Layer 9 of a small transformer language model trained on English Wikipedia (15 layers, counted from 0, width 128).
A neuron's activation on a vector x is SiLU(gate . x) times (in . x), where the dot is the dot product.
The model reads these tokens: "igh" ".\n\n" "S" "ome" " of" " Sen" "ch" "an" "'s" " work" " is" " p" "res" "erv" "ed" " in" " the" " B"

The vector x that enters this layer's MLP at each token. A number n stands for (n - 500) times 0.0056.
0 "igh": 428 498 480 356 403 647 366 554 513 521 532 545 583 549 370 354 384 547 581 850 575 502 486 696 474 538 419 436 421 494 163 349 647 495 404 511 532 660 432 412 459 633 441 492 869 542 430 770 501 641 471 545 436 675 765 381 521 532 509 489 374 544 232 579 839 465 597 586 414 549 665 573 673 522 544 563 450 611 561 479 525 518 684 580 791 540 392 435 703 558 361 621 399 493 411 400 775 600 529 560 486 538 460 400 327 497 325 408 660 492 335 365 437 656 335 753 534 677 289 696 606 538 678 478 659 568 438 487
1 ".\n\n": 656 627 488 517 535 580 659 487 453 385 546 629 405 601 338 460 553 488 550 660 532 669 560 667 442 592 554 495 323 471 377 301 711 496 507 351 454 704 315 240 466 851 453 548 918 592 629 655 457 584 516 592 593 581 664 403 650 374 612 310 376 439 349 586 704 507 624 520 550 421 613 471 543 516 571 604 354 648 388 303 552 604 716 694 617 477 470 567 816 447 397 690 710 482 555 353 583 548 508 546 504 487 488 544 348 423 231 441 606 329 497 398 392 595 204 714 424 535 367 470 507 649 580 490 594 672 677 317
2 "S": 371 527 490 549 480 532 724 584 374 251 731 674 328 661 619 246 830 546 592 541 419 545 400 619 264 478 340 482 276 469 449 443 452 453 467 383 294 503 511 373 462 534 324 505 590 415 569 634 317 768 574 613 445 490 689 482 747 350 660 543 446 366 391 570 513 704 682 437 552 535 492 388 660 389 386 454 502 651 277 746 528 476 606 545 349 503 591 316 532 381 377 547 511 494 575 367 504 498 525 435 467 436 461 615 231 584 586 500 354 289 268 475 565 494 406 568 696 314 398 576 265 779 450 430 642 570 668 430
3 "ome": 558 673 580 527 288 384 631 802 500 398 605 651 390 548 692 443 613 649 777 540 271 476 429 570 294 493 448 566 621 575 327 431 607 566 431 387 332 425 493 340 500 431 675 550 607 559 675 408 407 488 525 497 580 454 460 592 550 590 405 473 436 319 312 426 677 583 585 516 570 437 441 354 749 458 560 435 325 532 543 410 472 387 709 604 463 454 572 87 465 394 418 607 874 375 589 643 520 555 400 610 374 537 494 506 705 596 295 341 185 114 497 434 435 406 409 655 420 434 521 513 493 917 573 392 551 327 594 389
4 " of": 720 732 509 411 541 465 650 629 340 281 389 490 289 449 573 452 393 529 686 636 431 557 582 510 339 371 707 351 371 750 315 615 351 478 572 558 461 309 523 706 507 630 651 415 616 625 508 497 379 533 571 476 790 467 530 609 901 472 525 437 350 439 302 649 677 504 701 396 705 556 508 428 373 536 481 407 399 508 407 357 658 516 578 668 436 537 555 526 597 466 395 478 542 400 508 483 454 663 440 589 347 467 443 559 517 507 376 673 530 120 614 267 406 474 311 544 543 506 457 657 579 678 508 621 618 205 213 358
5 " Sen": 405 523 586 611 453 527 685 546 380 623 603 405 200 480 613 623 479 383 658 822 507 467 510 575 544 530 401 581 503 525 294 502 582 546 361 168 545 354 663 365 581 431 475 424 642 360 629 589 365 661 277 518 693 484 771 485 747 666 402 321 507 423 373 562 616 717 675 374 242 600 678 414 509 321 498 488 604 666 342 579 547 346 529 529 287 560 498 503 478 486 381 498 676 434 402 441 575 577 518 499 452 360 462 736 251 633 505 663 482 241 545 499 385 589 302 579 614 270 542 519 478 733 512 461 536 298 439 319
6 "ch": 673 502 605 462 387 445 660 474 518 435 419 624 408 638 509 357 459 565 606 648 582 463 349 460 442 543 512 342 374 676 449 519 570 520 378 420 333 351 728 590 647 447 478 525 474 655 446 557 560 551 186 632 577 677 393 321 759 631 485 425 510 289 726 557 267 543 600 506 275 818 509 576 486 306 556 513 430 822 510 603 438 517 702 715 437 511 308 160 508 276 634 559 501 666 266 742 618 469 659 489 681 438 599 395 578 787 498 717 413 390 489 631 553 523 411 563 374 755 351 383 634 663 434 327 566 529 479 386
7 "an": 630 471 424 502 374 486 788 609 426 359 544 726 335 387 622 275 428 428 362 625 417 448 476 260 355 498 239 514 631 646 262 522 573 196 459 416 493 554 548 601 484 268 457 371 524 536 312 474 444 447 340 559 514 362 474 334 535 651 330 282 264 612 552 577 561 679 521 748 437 539 427 629 631 488 528 455 432 483 592 420 715 304 662 516 311 713 452 387 690 663 632 583 587 493 256 481 723 595 626 632 514 262 316 699 559 411 458 557 452 387 269 266 520 489 475 539 558 573 494 616 555 427 542 425 486 484 419 389
8 "'s": 419 597 526 556 528 536 626 432 175 329 770 512 329 637 555 253 574 722 468 691 571 524 359 420 281 471 525 516 604 435 167 520 468 472 423 356 539 451 492 470 507 575 283 416 499 595 495 547 424 667 504 564 460 640 537 494 720 620 470 370 233 456 395 571 577 537 543 442 428 484 624 476 592 416 585 524 619 654 549 558 535 526 750 530 642 617 384 324 737 385 548 538 461 585 413 672 625 736 606 619 402 53 343 560 636 539 520 597 671 399 581 292 479 409 579 645 409 428 546 697 385 553 490 595 501 297 491 362
9 " work": 336 573 515 422 429 533 445 597 414 438 509 482 619 346 703 400 603 462 332 682 504 444 664 674 433 625 492 509 156 491 280 638 474 587 435 507 540 707 595 309 638 467 270 346 533 762 753 676 445 542 297 491 399 677 582 398 497 501 578 459 427 491 382 657 833 596 616 549 394 294 718 428 514 432 445 604 398 453 445 723 624 539 733 446 530 472 255 305 692 327 388 544 542 554 361 451 674 563 652 660 387 500 575 519 621 702 473 561 197 219 492 387 524 506 430 626 379 479 489 497 435 636 623 489 663 419 555 341
10 " is": 678 446 467 459 409 763 473 426 398 298 583 466 448 561 480 442 702 417 477 733 465 548 538 514 545 547 504 454 304 605 305 684 547 513 336 493 202 470 403 526 539 698 180 401 776 700 587 700 331 769 559 528 533 748 403 435 539 474 456 343 355 527 344 544 869 445 709 576 530 317 590 366 586 597 459 731 488 514 342 709 619 468 748 586 731 436 419 341 746 459 390 566 530 456 588 514 394 604 348 509 564 294 421 444 410 556 426 362 551 324 580 483 390 631 290 548 398 596 463 579 501 569 626 290 712 532 536 485
11 " p": 306 382 445 548 407 609 424 394 523 604 592 611 458 640 552 455 720 420 285 601 354 630 532 529 355 530 544 335 132 413 456 624 590 519 478 511 486 546 531 315 530 649 372 426 679 434 611 710 389 642 195 525 586 521 557 219 535 485 741 534 433 374 344 514 693 680 585 610 474 435 524 365 550 607 615 453 597 629 496 352 594 645 774 533 433 562 389 540 794 406 282 676 581 358 680 388 636 507 603 626 581 589 483 346 429 523 305 389 435 341 390 537 421 609 425 630 551 315 412 712 386 567 676 457 610 670 747 464
12 "res": 361 278 534 390 486 606 646 381 597 495 636 667 355 628 551 639 917 382 569 652 437 432 493 498 568 247 239 324 377 346 539 705 571 458 483 474 444 407 462 339 582 569 430 368 672 319 595 552 574 489 607 402 557 323 555 474 452 535 639 762 438 473 556 579 710 546 567 564 471 557 709 362 420 666 575 338 484 675 448 727 494 611 522 643 642 634 474 110 461 349 139 468 563 444 617 289 689 452 236 579 549 443 656 368 403 508 465 476 628 578 663 531 409 555 462 515 718 440 425 714 427 732 631 480 729 495 658 501
13 "erv": 560 370 376 580 379 562 424 533 614 481 421 473 562 658 618 379 661 395 668 556 139 551 560 583 469 330 382 434 380 484 558 557 512 701 465 459 567 429 535 348 534 350 179 287 658 507 603 534 502 530 450 722 799 403 529 367 636 448 573 482 202 489 354 602 636 708 364 601 327 686 495 445 791 556 538 304 703 666 379 457 536 469 432 709 689 651 407 492 533 487 372 447 252 612 592 399 660 397 321 602 611 679 373 657 531 826 325 419 545 453 579 590 520 675 397 467 664 465 306 513 557 454 441 552 800 255 515 551
14 "ed": 488 488 435 425 317 361 460 331 479 397 516 473 453 352 664 459 689 387 608 499 363 576 536 514 508 450 588 373 304 526 254 697 451 689 527 419 601 327 420 497 524 552 361 226 592 604 675 560 513 411 569 500 527 462 739 385 627 627 623 383 318 347 439 587 631 572 330 423 372 336 534 389 714 474 329 560 600 420 254 637 767 432 722 486 650 626 346 302 631 510 450 584 302 736 671 371 618 630 426 534 757 425 265 420 385 510 453 299 538 410 567 552 540 419 294 517 609 657 495 528 641 677 550 709 913 362 530 565
15 " in": 565 757 353 395 573 453 459 494 491 391 613 579 439 554 379 488 560 648 455 475 411 564 403 515 346 612 423 487 352 475 201 604 555 457 477 314 368 330 580 437 464 664 434 379 974 566 540 597 483 614 557 474 593 638 504 306 631 432 705 459 447 460 283 529 653 502 589 513 565 414 647 349 513 746 522 527 372 531 441 546 579 663 697 652 672 460 254 392 765 403 354 508 627 480 571 467 553 672 429 565 519 467 586 377 327 518 413 520 658 334 624 474 476 781 340 646 617 513 318 627 515 548 628 502 639 596 592 487
16 " the": 617 619 456 449 468 634 379 532 373 442 581 594 456 789 545 447 470 448 580 691 458 553 443 534 401 400 525 360 376 513 60 510 601 592 465 263 495 561 427 362 527 774 440 462 836 584 544 567 445 639 516 437 576 608 505 442 663 398 545 363 339 510 284 477 602 473 527 545 500 419 585 416 576 735 573 579 425 542 361 344 598 593 860 727 530 444 318 525 790 489 417 547 618 580 683 469 673 627 448 572 529 582 521 624 412 527 476 526 541 397 537 494 392 667 366 591 404 383 421 596 403 585 477 485 579 612 622 306
17 " B": 403 546 593 438 406 690 547 466 381 531 748 520 290 617 826 451 292 486 489 789 288 517 329 538 505 635 493 502 374 546 444 591 611 428 406 371 523 507 460 549 569 566 525 430 599 467 514 641 386 617 540 457 680 518 561 347 576 342 598 463 479 598 421 471 624 763 537 511 378 706 598 373 652 427 482 711 403 521 506 590 653 525 545 663 418 559 480 425 826 408 492 613 544 393 460 342 529 576 509 529 510 651 535 559 394 392 384 749 537 291 64 551 456 459 355 484 667 264 305 489 439 595 628 441 570 537 594 373

Each question shows the input weights of one neuron of the MLP. A number n stands for (n - 500) times 0.0012.

n242 gate: 474 448 509 442 461 464 574 333 401 426 382 438 531 372 507 573 266 474 621 521 495 451 431 359 617 434 510 444 561 439 440 404 449 575 605 505 577 367 608 451 572 487 554 560 563 479 356 502 476 339 471 535 567 631 486 424 502 300 526 486 552 611 441 507 629 481 507 369 440 533 448 659 427 569 529 455 597 442 564 442 555 564 598 673 391 505 640 488 452 591 622 539 414 478 481 450 488 439 474 369 431 507 464 490 553 524 480 526 495 495 520 565 436 401 757 431 457 410 531 470 420 510 529 546 468 585 486 548
n242 in: 528 574 412 415 543 514 469 581 592 552 568 569 619 524 549 407 543 342 455 450 447 572 507 638 421 661 559 485 449 645 621 529 379 434 338 523 471 550 424 351 392 500 472 590 437 574 517 483 505 314 635 367 300 539 471 690 610 515 316 588 543 361 422 517 509 486 498 543 510 443 571 514 472 446 424 601 539 689 474 500 329 505 488 461 493 441 411 493 476 498 545 510 488 367 550 402 458 466 529 523 559 605 453 502 613 566 554 491 452 623 527 428 469 642 455 462 457 535 474 428 519 507 474 450 579 531 431 551
Its two highest activations, in order, are on tokens 8 "'s", 5 " Sen"

n401 gate: 503 537 297 584 587 559 460 466 548 534 487 546 272 528 472 481 466 406 402 466 444 672 466 575 554 533 276 224 575 503 589 621 603 518 506 539 742 527 574 522 454 510 614 390 676 531 592 526 635 576 522 500 423 557 457 544 423 437 643 374 368 536 569 503 657 497 547 466 592 582 509 583 324 350 534 548 460 537 694 286 396 573 457 487 621 677 503 591 276 629 598 689 371 369 598 521 364 488 583 434 424 733 411 347 485 427 586 440 350 396 531 546 647 568 611 406 476 476 463 443 543 764 408 441 560 402 494 413
n401 in: 449 419 485 494 409 604 344 494 550 392 543 572 286 543 488 503 421 276 473 304 445 527 633 476 624 636 581 565 482 427 476 806 586 446 664 313 600 656 530 580 470 494 456 551 543 527 512 469 404 661 512 556 587 556 581 558 376 503 592 559 398 497 497 595 547 479 424 602 672 500 572 670 470 428 497 521 567 512 390 485 608 706 642 564 479 440 567 497 446 509 479 463 559 644 317 693 372 460 470 621 456 340 491 515 494 449 366 394 289 490 383 515 377 479 654 655 554 539 664 635 482 366 473 322 571 353 306 518
On which token does it fire most, and how strongly? 11 " p", at about 0.35

n449 gate: 371 591 586 455 580 464 286 712 619 459 476 477 479 533 440 307 613 544 714 668 586 653 556 679 667 462 544 488 365 536 471 420 695 454 406 561 452 561 468 362 340 410 509 662 455 650 356 512 435 535 461 561 394 509 447 512 586 518 462 357 535 404 539 667 645 323 494 617 462 427 550 438 483 380 606 544 577 435 532 479 377 515 624 473 414 535 577 500 283 591 362 364 503 551 553 438 619 533 550 532 631 301 488 377 386 488 464 497 506 640 554 261 708 429 544 517 553 535 549 514 533 646 391 450 561 485 521 488
n449 in: 470 460 450 473 604 547 519 446 468 751 556 487 495 355 563 572 598 570 489 451 533 495 362 450 320 686 327 541 652 588 497 519 442 452 305 644 566 384 600 649 407 574 439 427 478 470 411 407 581 621 511 553 613 438 565 594 454 514 492 558 422 639 456 593 551 497 511 449 617 663 549 375 447 538 376 588 412 511 339 541 554 430 465 428 500 441 470 497 675 370 616 486 492 387 608 706 583 467 486 551 320 608 519 610 524 551 478 410 635 526 472 576 460 629 492 401 484 521 438 692 508 475 402 538 531 441 690 533
On which token does it fire most, and how strongly? 8 "'s", at about 0.38

n251 gate: 511 571 541 555 514 532 452 491 450 593 631 554 480 337 647 544 483 337 350 565 366 611 324 617 367 631 647 451 532 583 296 586 648 503 519 296 368 359 363 657 529 539 519 523 523 455 500 397 670 494 669 525 418 400 528 581 537 535 612 528 395 464 404 575 500 447 290 605 540 452 514 411 413 627 664 472 589 374 464 334 562 500 557 509 500 280 589 379 636 511 713 363 506 563 531 483 399 575 596 447 356 515 469 551 500 387 488 409 457 509 497 292 636 523 574 427 528 581 480 586 494 394 420 469 512 492 452 520
n251 in: 386 572 489 494 643 579 408 260 464 508 420 625 567 309 560 526 503 610 722 478 407 497 467 437 481 495 436 409 460 497 347 534 591 555 381 549 503 555 313 454 550 213 348 606 551 478 531 454 456 627 573 443 358 566 478 358 690 551 541 646 578 481 443 452 437 585 506 600 486 544 406 576 346 517 478 492 582 562 561 463 528 406 394 596 497 431 244 486 431 500 433 489 500 670 361 514 451 477 653 508 457 415 553 614 395 564 546 481 483 468 483 592 639 593 464 610 503 593 337 467 562 542 651 576 477 705 469 573
On which token does it fire most? 15 " in"

n347 gate: 581 434 506 460 354 500 617 407 304 437 417 566 455 479 503 695 546 595 650 341 606 503 630 367 562 636 497 525 528 445 509 515 589 485 353 550 503 545 506 543 573 465 353 344 703 482 449 616 575 560 740 414 593 475 747 525 579 432 434 315 611 464 562 662 607 458 503 416 482 491 329 515 521 377 575 405 491 409 676 652 416 443 476 328 253 527 567 430 467 461 605 571 509 604 728 614 372 619 434 494 528 589 644 500 503 650 506 559 424 481 475 594 449 451 503 551 581 598 676 623 485 579 352 364 413 353 642 561
n347 in: 711 539 483 517 529 526 528 613 402 706 451 379 387 426 705 384 423 573 331 596 486 533 557 389 494 500 322 514 471 489 424 531 486 472 638 372 526 497 560 688 571 512 586 545 598 537 548 638 559 559 389 569 576 459 333 552 474 448 604 550 689 667 315 363 542 642 566 379 438 620 523 520 553 458 446 573 377 511 542 554 486 436 324 535 606 736 654 624 382 537 627 564 464 457 494 466 564 414 424 572 535 596 514 641 478 492 477 459 471 452 561 469 621 423 554 539 469 534 671 671 497 297 506 443 415 365 608 426
On which token does it fire most? 5 " Sen"

n142 gate: 405 619 314 442 539 464 419 320 453 428 405 586 590 319 518 365 388 420 494 551 593 535 602 638 682 541 584 292 564 397 494 289 457 547 407 665 452 554 512 402 521 607 462 611 472 485 620 671 482 444 539 538 440 537 506 595 485 301 616 596 327 698 466 397 512 559 391 551 704 577 578 361 408 586 437 450 512 545 645 582 584 521 503 527 570 387 536 470 422 416 470 334 684 506 536 425 527 558 545 594 655 745 491 539 675 664 478 541 570 446 665 518 467 545 431 518 497 459 595 605 400 385 497 705 624 670 416 421
n142 in: 355 454 482 497 353 340 441 575 488 407 697 380 544 813 421 659 632 488 448 419 450 631 373 561 442 381 577 601 525 522 553 519 528 469 524 796 469 555 301 608 512 536 403 497 257 481 413 403 259 414 569 567 546 503 413 605 652 500 301 349 543 546 554 487 405 555 440 478 398 564 611 291 567 429 506 497 384 647 322 425 463 549 481 585 409 722 444 579 370 456 568 586 491 525 342 503 466 484 494 655 371 538 457 534 584 383 372 624 535 402 389 304 519 484 578 497 438 427 503 545 578 625 550 618 449 392 519 296
On which token does it fire most, and how strongly? 4 " of", at about 0.37

n196 gate: 619 491 433 404 529 427 535 368 596 434 471 400 503 620 404 545 408 450 588 557 528 411 437 290 405 673 425 680 673 398 440 408 333 717 430 627 487 503 472 397 475 444 260 359 471 535 418 546 751 662 408 404 550 438 472 481 368 490 718 503 384 444 680 379 645 469 229 472 516 497 641 405 460 400 597 488 564 421 481 548 588 612 576 570 392 506 487 730 694 377 509 442 552 599 544 638 550 286 453 457 624 506 422 703 500 559 526 420 306 470 474 633 447 462 266 606 494 571 581 427 554 414 465 380 487 616 468 560
n196 in: 480 406 500 515 494 395 423 448 458 423 426 452 572 538 383 621 572 608 543 592 552 463 440 520 506 478 523 664 666 628 683 517 325 571 461 556 570 634 483 544 497 642 475 677 442 520 468 494 511 562 431 438 560 595 494 661 385 480 355 405 440 531 394 500 728 438 599 497 474 523 443 483 675 554 635 455 433 607 384 610 646 543 563 518 303 377 570 561 463 402 554 382 405 485 580 597 534 276 454 334 589 550 511 574 489 429 577 617 398 304 614 448 292 399 483 574 654 361 509 662 578 286 649 442 515 412 609 442
Its two highest activations, in order, are on tokens 10 " is", 12 "res"

n253 gate: 485 353 456 531 537 549 419 346 556 620 627 144 657 470 521 648 512 601 494 494 388 660 593 441 633 547 455 568 497 289 581 609 435 518 444 393 613 527 485 583 573 408 503 461 589 602 575 466 617 491 518 618 467 665 440 485 434 512 461 600 521 435 478 387 621 396 576 557 660 739 554 400 580 491 434 515 567 403 429 607 488 339 597 475 540 566 354 607 446 503 413 713 459 417 578 527 634 350 518 541 512 614 446 623 509 608 705 503 558 208 515 524 527 680 645 473 575 652 527 438 397 457 482 318 457 473 697 543
n253 in: 391 650 473 475 508 445 435 525 444 598 371 557 382 266 681 458 470 459 508 489 522 564 363 489 604 521 544 441 550 420 402 525 436 462 558 457 481 565 522 480 552 282 604 582 486 639 508 616 407 357 494 586 478 455 538 603 505 617 473 394 421 511 430 586 350 476 536 432 361 586 495 602 575 416 563 484 417 527 557 610 576 449 804 528 553 579 494 506 465 533 516 587 713 425 541 399 252 370 454 318 537 402 503 465 420 541 430 556 500 635 581 486 473 439 421 400 546 406 303 521 566 464 659 593 598 335 566 536
Its three highest activations, in order, are on tokens 9 " work", 14 "ed", 5 " Sen"

n507 gate: 513 560 490 346 482 523 472 586 493 518 497 530 427 571 472 443 449 410 422 535 515 545 528 537 673 522 480 387 333 431 407 475 358 605 571 567 497 465 320 611 447 476 646 477 467 467 528 563 440 353 515 552 553 597 414 469 642 515 353 345 457 433 614 541 507 575 439 548 333 460 414 358 455 508 583 560 464 602 415 495 648 395 637 603 390 430 559 533 596 520 495 430 473 451 666 379 361 385 555 453 469 521 437 578 500 563 552 313 408 293 577 454 422 564 525 582 538 326 463 414 505 584 566 487 461 370 406 480
n507 in: 464 534 477 529 558 540 510 628 595 536 449 399 526 358 476 639 492 454 469 536 424 405 500 336 352 485 365 468 402 445 632 710 561 654 523 533 342 381 516 455 453 399 352 464 577 412 435 492 370 369 602 541 516 592 503 572 466 505 487 561 523 526 457 547 444 287 474 648 414 448 336 476 544 497 581 418 421 552 523 600 516 539 330 638 489 433 374 378 612 604 602 460 480 489 433 536 497 444 516 490 406 497 567 720 490 518 470 439 518 404 332 657 386 487 586 608 588 536 608 432 479 576 435 568 674 637 492 505
On which token does it fire most? 13 "erv"

n295 gate: 378 402 438 565 377 544 520 686 474 242 384 416 386 474 349 288 559 604 564 523 547 546 404 357 443 483 448 574 556 541 737 614 530 569 565 391 538 425 331 530 608 439 500 468 704 419 517 316 399 382 667 315 320 545 552 550 582 654 523 633 457 489 551 553 451 411 370 581 325 497 627 482 371 598 567 523 447 468 374 450 512 532 506 595 571 382 532 488 428 413 483 518 585 379 491 541 440 311 578 546 425 580 355 471 559 665 368 551 556 353 530 433 682 518 398 537 494 626 581 497 477 532 710 529 512 477 515 553
n295 in: 613 574 495 371 464 494 563 251 486 569 497 560 658 497 593 472 355 637 635 561 453 335 351 668 427 557 583 429 582 542 362 525 430 617 575 633 645 475 547 638 408 436 743 558 596 434 553 543 439 571 425 495 649 434 624 681 428 396 577 419 530 636 426 455 601 475 458 316 497 555 437 489 563 368 387 467 536 575 576 458 494 456 517 416 570 497 293 607 544 503 575 579 306 368 607 528 511 553 478 541 474 486 629 437 449 478 383 408 413 465 421 636 401 508 506 489 508 394 426 470 628 503 519 594 537 492 350 399
On which token does it fire most, and how strongly? 4 " of", at about 1.1

n101 gate: 545 643 599 606 485 497 575 290 550 440 435 455 569 618 549 829 606 467 491 608 593 438 566 691 409 700 551 549 540 400 581 548 320 559 532 524 418 628 395 491 410 528 327 581 512 542 512 572 419 571 582 465 614 522 515 543 398 503 571 625 479 293 491 667 353 420 594 479 440 642 342 606 459 607 736 479 400 425 556 503 682 678 497 442 351 682 476 616 354 407 509 482 409 515 593 350 580 521 407 364 581 469 461 554 375 366 463 488 561 465 580 620 518 312 407 491 521 639 405 485 539 470 479 557 519 664 392 606
n101 in: 431 423 492 573 368 359 567 655 605 500 459 426 471 540 288 363 549 537 465 540 449 524 521 578 333 586 455 429 451 600 601 492 427 495 508 581 575 418 532 617 462 394 573 409 456 524 431 503 566 571 505 456 386 594 540 372 511 631 387 521 487 508 593 511 411 561 557 412 511 503 431 409 624 558 559 334 487 481 468 476 553 357 594 562 446 442 624 438 662 535 631 344 417 541 410 689 500 365 649 529 599 486 346 492 497 590 632 477 522 581 353 393 468 295 465 352 476 353 606 516 419 573 700 559 569 529 484 311
On which token does it fire most, and how strongly? 16 " the", at about 0.22

n51 gate: 544 492 492 336 519 622 579 577 473 462 531 427 569 412 687 447 588 495 527 609 307 556 563 419 505 685 489 603 425 514 604 420 358 535 473 522 431 495 481 301 662 560 559 740 606 475 451 457 497 622 552 433 634 542 495 561 533 419 662 628 647 346 514 514 478 543 522 328 549 351 511 489 360 315 642 508 489 503 532 461 514 375 505 372 575 462 622 506 304 486 380 553 479 467 514 432 511 500 393 500 378 634 364 451 593 557 573 513 411 535 430 467 497 508 354 424 476 678 356 599 420 566 500 701 461 533 484 555
n51 in: 475 489 585 429 602 352 472 469 497 472 468 631 492 599 500 538 653 375 615 520 373 552 461 506 588 445 539 580 388 303 377 313 414 464 467 478 400 581 587 595 585 403 451 542 572 511 385 684 452 561 472 403 393 735 458 428 500 448 361 336 626 572 693 429 525 408 477 534 694 447 433 650 533 511 514 475 574 460 458 730 419 500 565 529 380 391 673 589 475 599 517 488 593 589 436 700 525 560 489 478 375 624 486 469 525 657 558 467 434 586 672 421 702 514 480 575 542 486 517 421 418 509 596 596 651 648 477 645
On which token does it fire most? 2 "S"

n106 gate: 367 451 596 518 409 450 546 384 534 396 396 526 593 412 630 381 345 503 457 517 500 480 581 577 440 358 381 500 349 326 480 535 621 440 557 549 553 500 439 328 500 439 650 349 482 520 451 497 326 374 585 489 581 710 366 633 503 423 580 435 842 543 580 309 540 403 441 552 456 517 474 643 451 630 332 600 444 649 514 521 613 595 584 509 644 434 597 450 402 503 506 500 545 662 474 512 583 585 651 332 458 482 584 410 469 462 464 441 444 537 613 462 436 512 308 460 454 554 715 506 394 394 596 407 320 561 439 462
n106 in: 646 651 573 550 337 534 469 459 495 508 505 451 534 544 487 484 669 273 536 431 567 563 521 503 452 432 615 629 579 466 579 536 516 624 490 409 438 492 430 566 560 465 452 400 421 536 472 414 582 487 446 573 562 396 654 429 541 482 566 332 554 401 416 492 374 360 464 364 518 342 377 580 574 416 546 556 419 627 548 513 349 413 510 327 424 472 438 565 564 526 492 368 528 317 487 582 614 375 544 629 561 550 523 528 620 451 561 470 654 381 545 565 518 487 521 467 495 462 513 540 557 671 606 572 579 697 632 570
On which token does it fire most, and how strongly? 17 " B", at about 0.18

n48 gate: 284 670 514 339 477 556 419 540 494 431 420 250 500 194 632 681 442 440 440 656 538 384 431 463 441 398 440 577 447 649 514 526 497 469 556 557 520 454 526 456 581 506 415 592 406 376 471 482 520 600 500 565 437 509 431 524 572 367 511 469 373 583 509 304 579 340 561 543 532 506 569 369 400 494 581 639 453 433 286 348 506 511 465 479 713 555 561 391 405 610 439 559 404 474 442 408 580 427 540 591 647 550 563 598 576 566 524 559 570 491 721 610 529 386 404 414 491 491 594 626 450 535 569 422 443 773 607 512
n48 in: 737 450 528 588 521 462 545 349 521 442 402 550 378 585 317 373 404 558 468 447 415 516 526 414 544 492 518 543 446 339 595 660 713 620 397 451 473 529 431 492 495 406 588 598 495 656 587 533 479 550 615 609 497 473 645 527 712 611 427 546 429 617 532 551 599 584 471 503 455 448 400 513 466 560 379 484 479 689 437 631 605 435 534 634 487 324 326 591 484 378 431 481 495 511 524 545 565 535 479 422 366 411 626 387 492 550 462 448 575 483 462 556 497 660 497 484 471 563 448 503 620 348 434 627 495 395 649 505
Its two highest activations, in order, are on tokens 10 " is", 12 "res"

n82 gate: 437 362 430 347 481 462 334 547 485 440 429 463 513 579 618 390 494 587 325 557 532 426 264 441 257 423 469 391 490 433 444 525 417 478 751 512 456 684 620 481 468 586 534 638 388 600 472 680 484 600 522 608 569 552 591 606 494 449 391 573 384 574 458 334 568 168 615 550 613 432 444 683 506 513 578 599 627 430 425 322 494 522 547 484 666 562 405 334 412 516 619 506 362 596 538 415 488 449 513 593 360 744 534 541 515 509 659 242 564 523 677 339 588 395 623 385 643 556 466 583 456 671 481 506 506 569 427 398
n82 in: 581 576 612 645 543 489 534 511 647 738 598 561 537 466 503 612 531 425 450 337 336 470 407 555 525 492 480 428 543 554 363 494 563 650 451 387 455 472 441 532 497 544 495 629 314 632 520 480 438 497 443 632 598 564 489 537 627 563 622 593 382 500 494 619 508 547 503 360 514 622 646 506 458 612 601 265 440 619 436 622 500 650 489 443 426 372 358 600 528 483 520 500 473 551 430 402 403 494 405 586 541 555 534 581 576 587 369 727 762 503 649 452 578 511 686 464 528 547 453 495 509 438 463 664 651 321 458 591
On which token does it fire most, and how strongly? 8 "'s", at about 0.49

n287 gate: 420 561 506 450 540 619 509 395 503 405 484 378 580 472 522 484 248 622 414 500 481 334 512 376 422 446 767 428 299 413 500 621 525 631 431 539 497 506 432 711 429 571 488 414 663 429 494 487 577 509 711 479 546 411 531 443 559 425 494 566 353 579 453 478 545 503 378 451 660 543 568 503 309 500 392 631 375 522 619 525 518 390 534 503 675 424 379 544 589 407 712 443 755 378 607 648 309 406 562 582 513 434 610 316 437 607 484 623 516 403 396 571 457 659 466 241 579 451 466 368 649 326 429 580 535 576 522 637
n287 in: 465 567 333 394 492 380 540 543 413 479 478 521 635 514 412 426 527 439 476 527 465 387 484 511 411 558 529 418 620 522 404 670 593 553 516 307 546 617 411 560 511 618 450 412 604 430 524 425 454 564 630 555 334 436 384 552 473 599 508 513 446 545 343 427 503 561 391 588 422 516 567 600 537 479 414 399 323 424 521 495 591 556 503 393 353 524 353 440 596 414 760 445 563 478 508 672 564 432 618 532 411 291 313 471 406 465 605 529 685 441 234 481 476 451 549 503 452 479 582 437 570 503 511 554 611 367 441 462
Its two highest activations, in order, are on tokens 15 " in", 17 " B"

n61 gate: 602 266 354 267 556 428 676 574 529 468 379 360 503 470 317 488 461 462 614 515 293 638 444 370 543 457 494 575 611 577 441 515 629 401 383 422 500 491 577 530 444 556 537 588 449 565 565 561 567 506 420 618 573 366 606 548 244 713 526 394 661 584 533 435 454 410 414 723 532 410 415 515 523 293 567 477 667 485 410 298 561 477 571 488 497 532 521 530 491 420 568 319 483 569 608 576 543 524 626 445 390 509 415 450 449 526 445 517 399 410 557 583 544 256 559 582 552 311 564 520 547 426 650 485 548 661 438 458
n61 in: 544 395 351 463 309 359 494 600 339 569 355 630 578 525 475 500 551 588 467 506 511 604 342 554 465 546 650 466 364 587 489 461 466 492 408 486 629 486 469 324 399 447 571 591 421 808 508 529 370 599 612 462 641 423 419 659 506 517 552 505 555 601 403 596 536 448 503 517 736 376 492 570 596 525 500 423 587 458 503 466 522 492 402 568 463 519 621 573 680 447 411 255 557 590 622 558 527 537 655 508 503 665 503 470 438 436 523 619 430 395 313 416 577 435 380 461 492 580 549 535 579 576 472 347 474 511 441 621
Its three highest activations, in order, are on tokens 12 "res", 3 "ome", 8 "'s"

n443 gate: 389 645 426 358 636 580 455 486 456 402 552 492 520 525 349 477 486 567 497 623 551 602 536 459 448 549 514 577 403 616 391 556 474 284 514 503 562 528 534 546 387 574 557 377 466 452 360 570 296 608 305 423 466 506 256 503 374 497 342 639 609 472 649 316 423 555 443 589 489 528 517 610 528 475 612 547 432 604 591 692 402 411 579 486 438 614 435 577 441 309 601 454 590 480 335 562 481 477 450 324 459 540 531 533 571 506 520 667 386 444 626 655 564 582 447 533 514 417 547 296 472 520 461 452 462 400 686 497
n443 in: 604 602 445 487 386 503 541 431 440 513 663 482 462 477 388 445 466 404 444 717 492 497 495 633 437 736 561 555 401 588 579 546 505 467 535 560 373 523 359 565 418 468 490 628 620 464 546 614 398 538 446 497 464 429 387 521 528 503 530 577 541 687 500 528 435 561 547 569 592 386 610 531 291 332 574 497 378 407 553 534 592 373 526 638 391 492 474 599 543 287 503 531 530 432 446 508 571 560 485 563 439 688 446 589 684 477 584 478 487 524 576 621 492 497 390 543 581 500 520 480 505 443 508 454 439 398 698 562
Its two highest activations, in order, are on tokens 17 " B", 9 " work"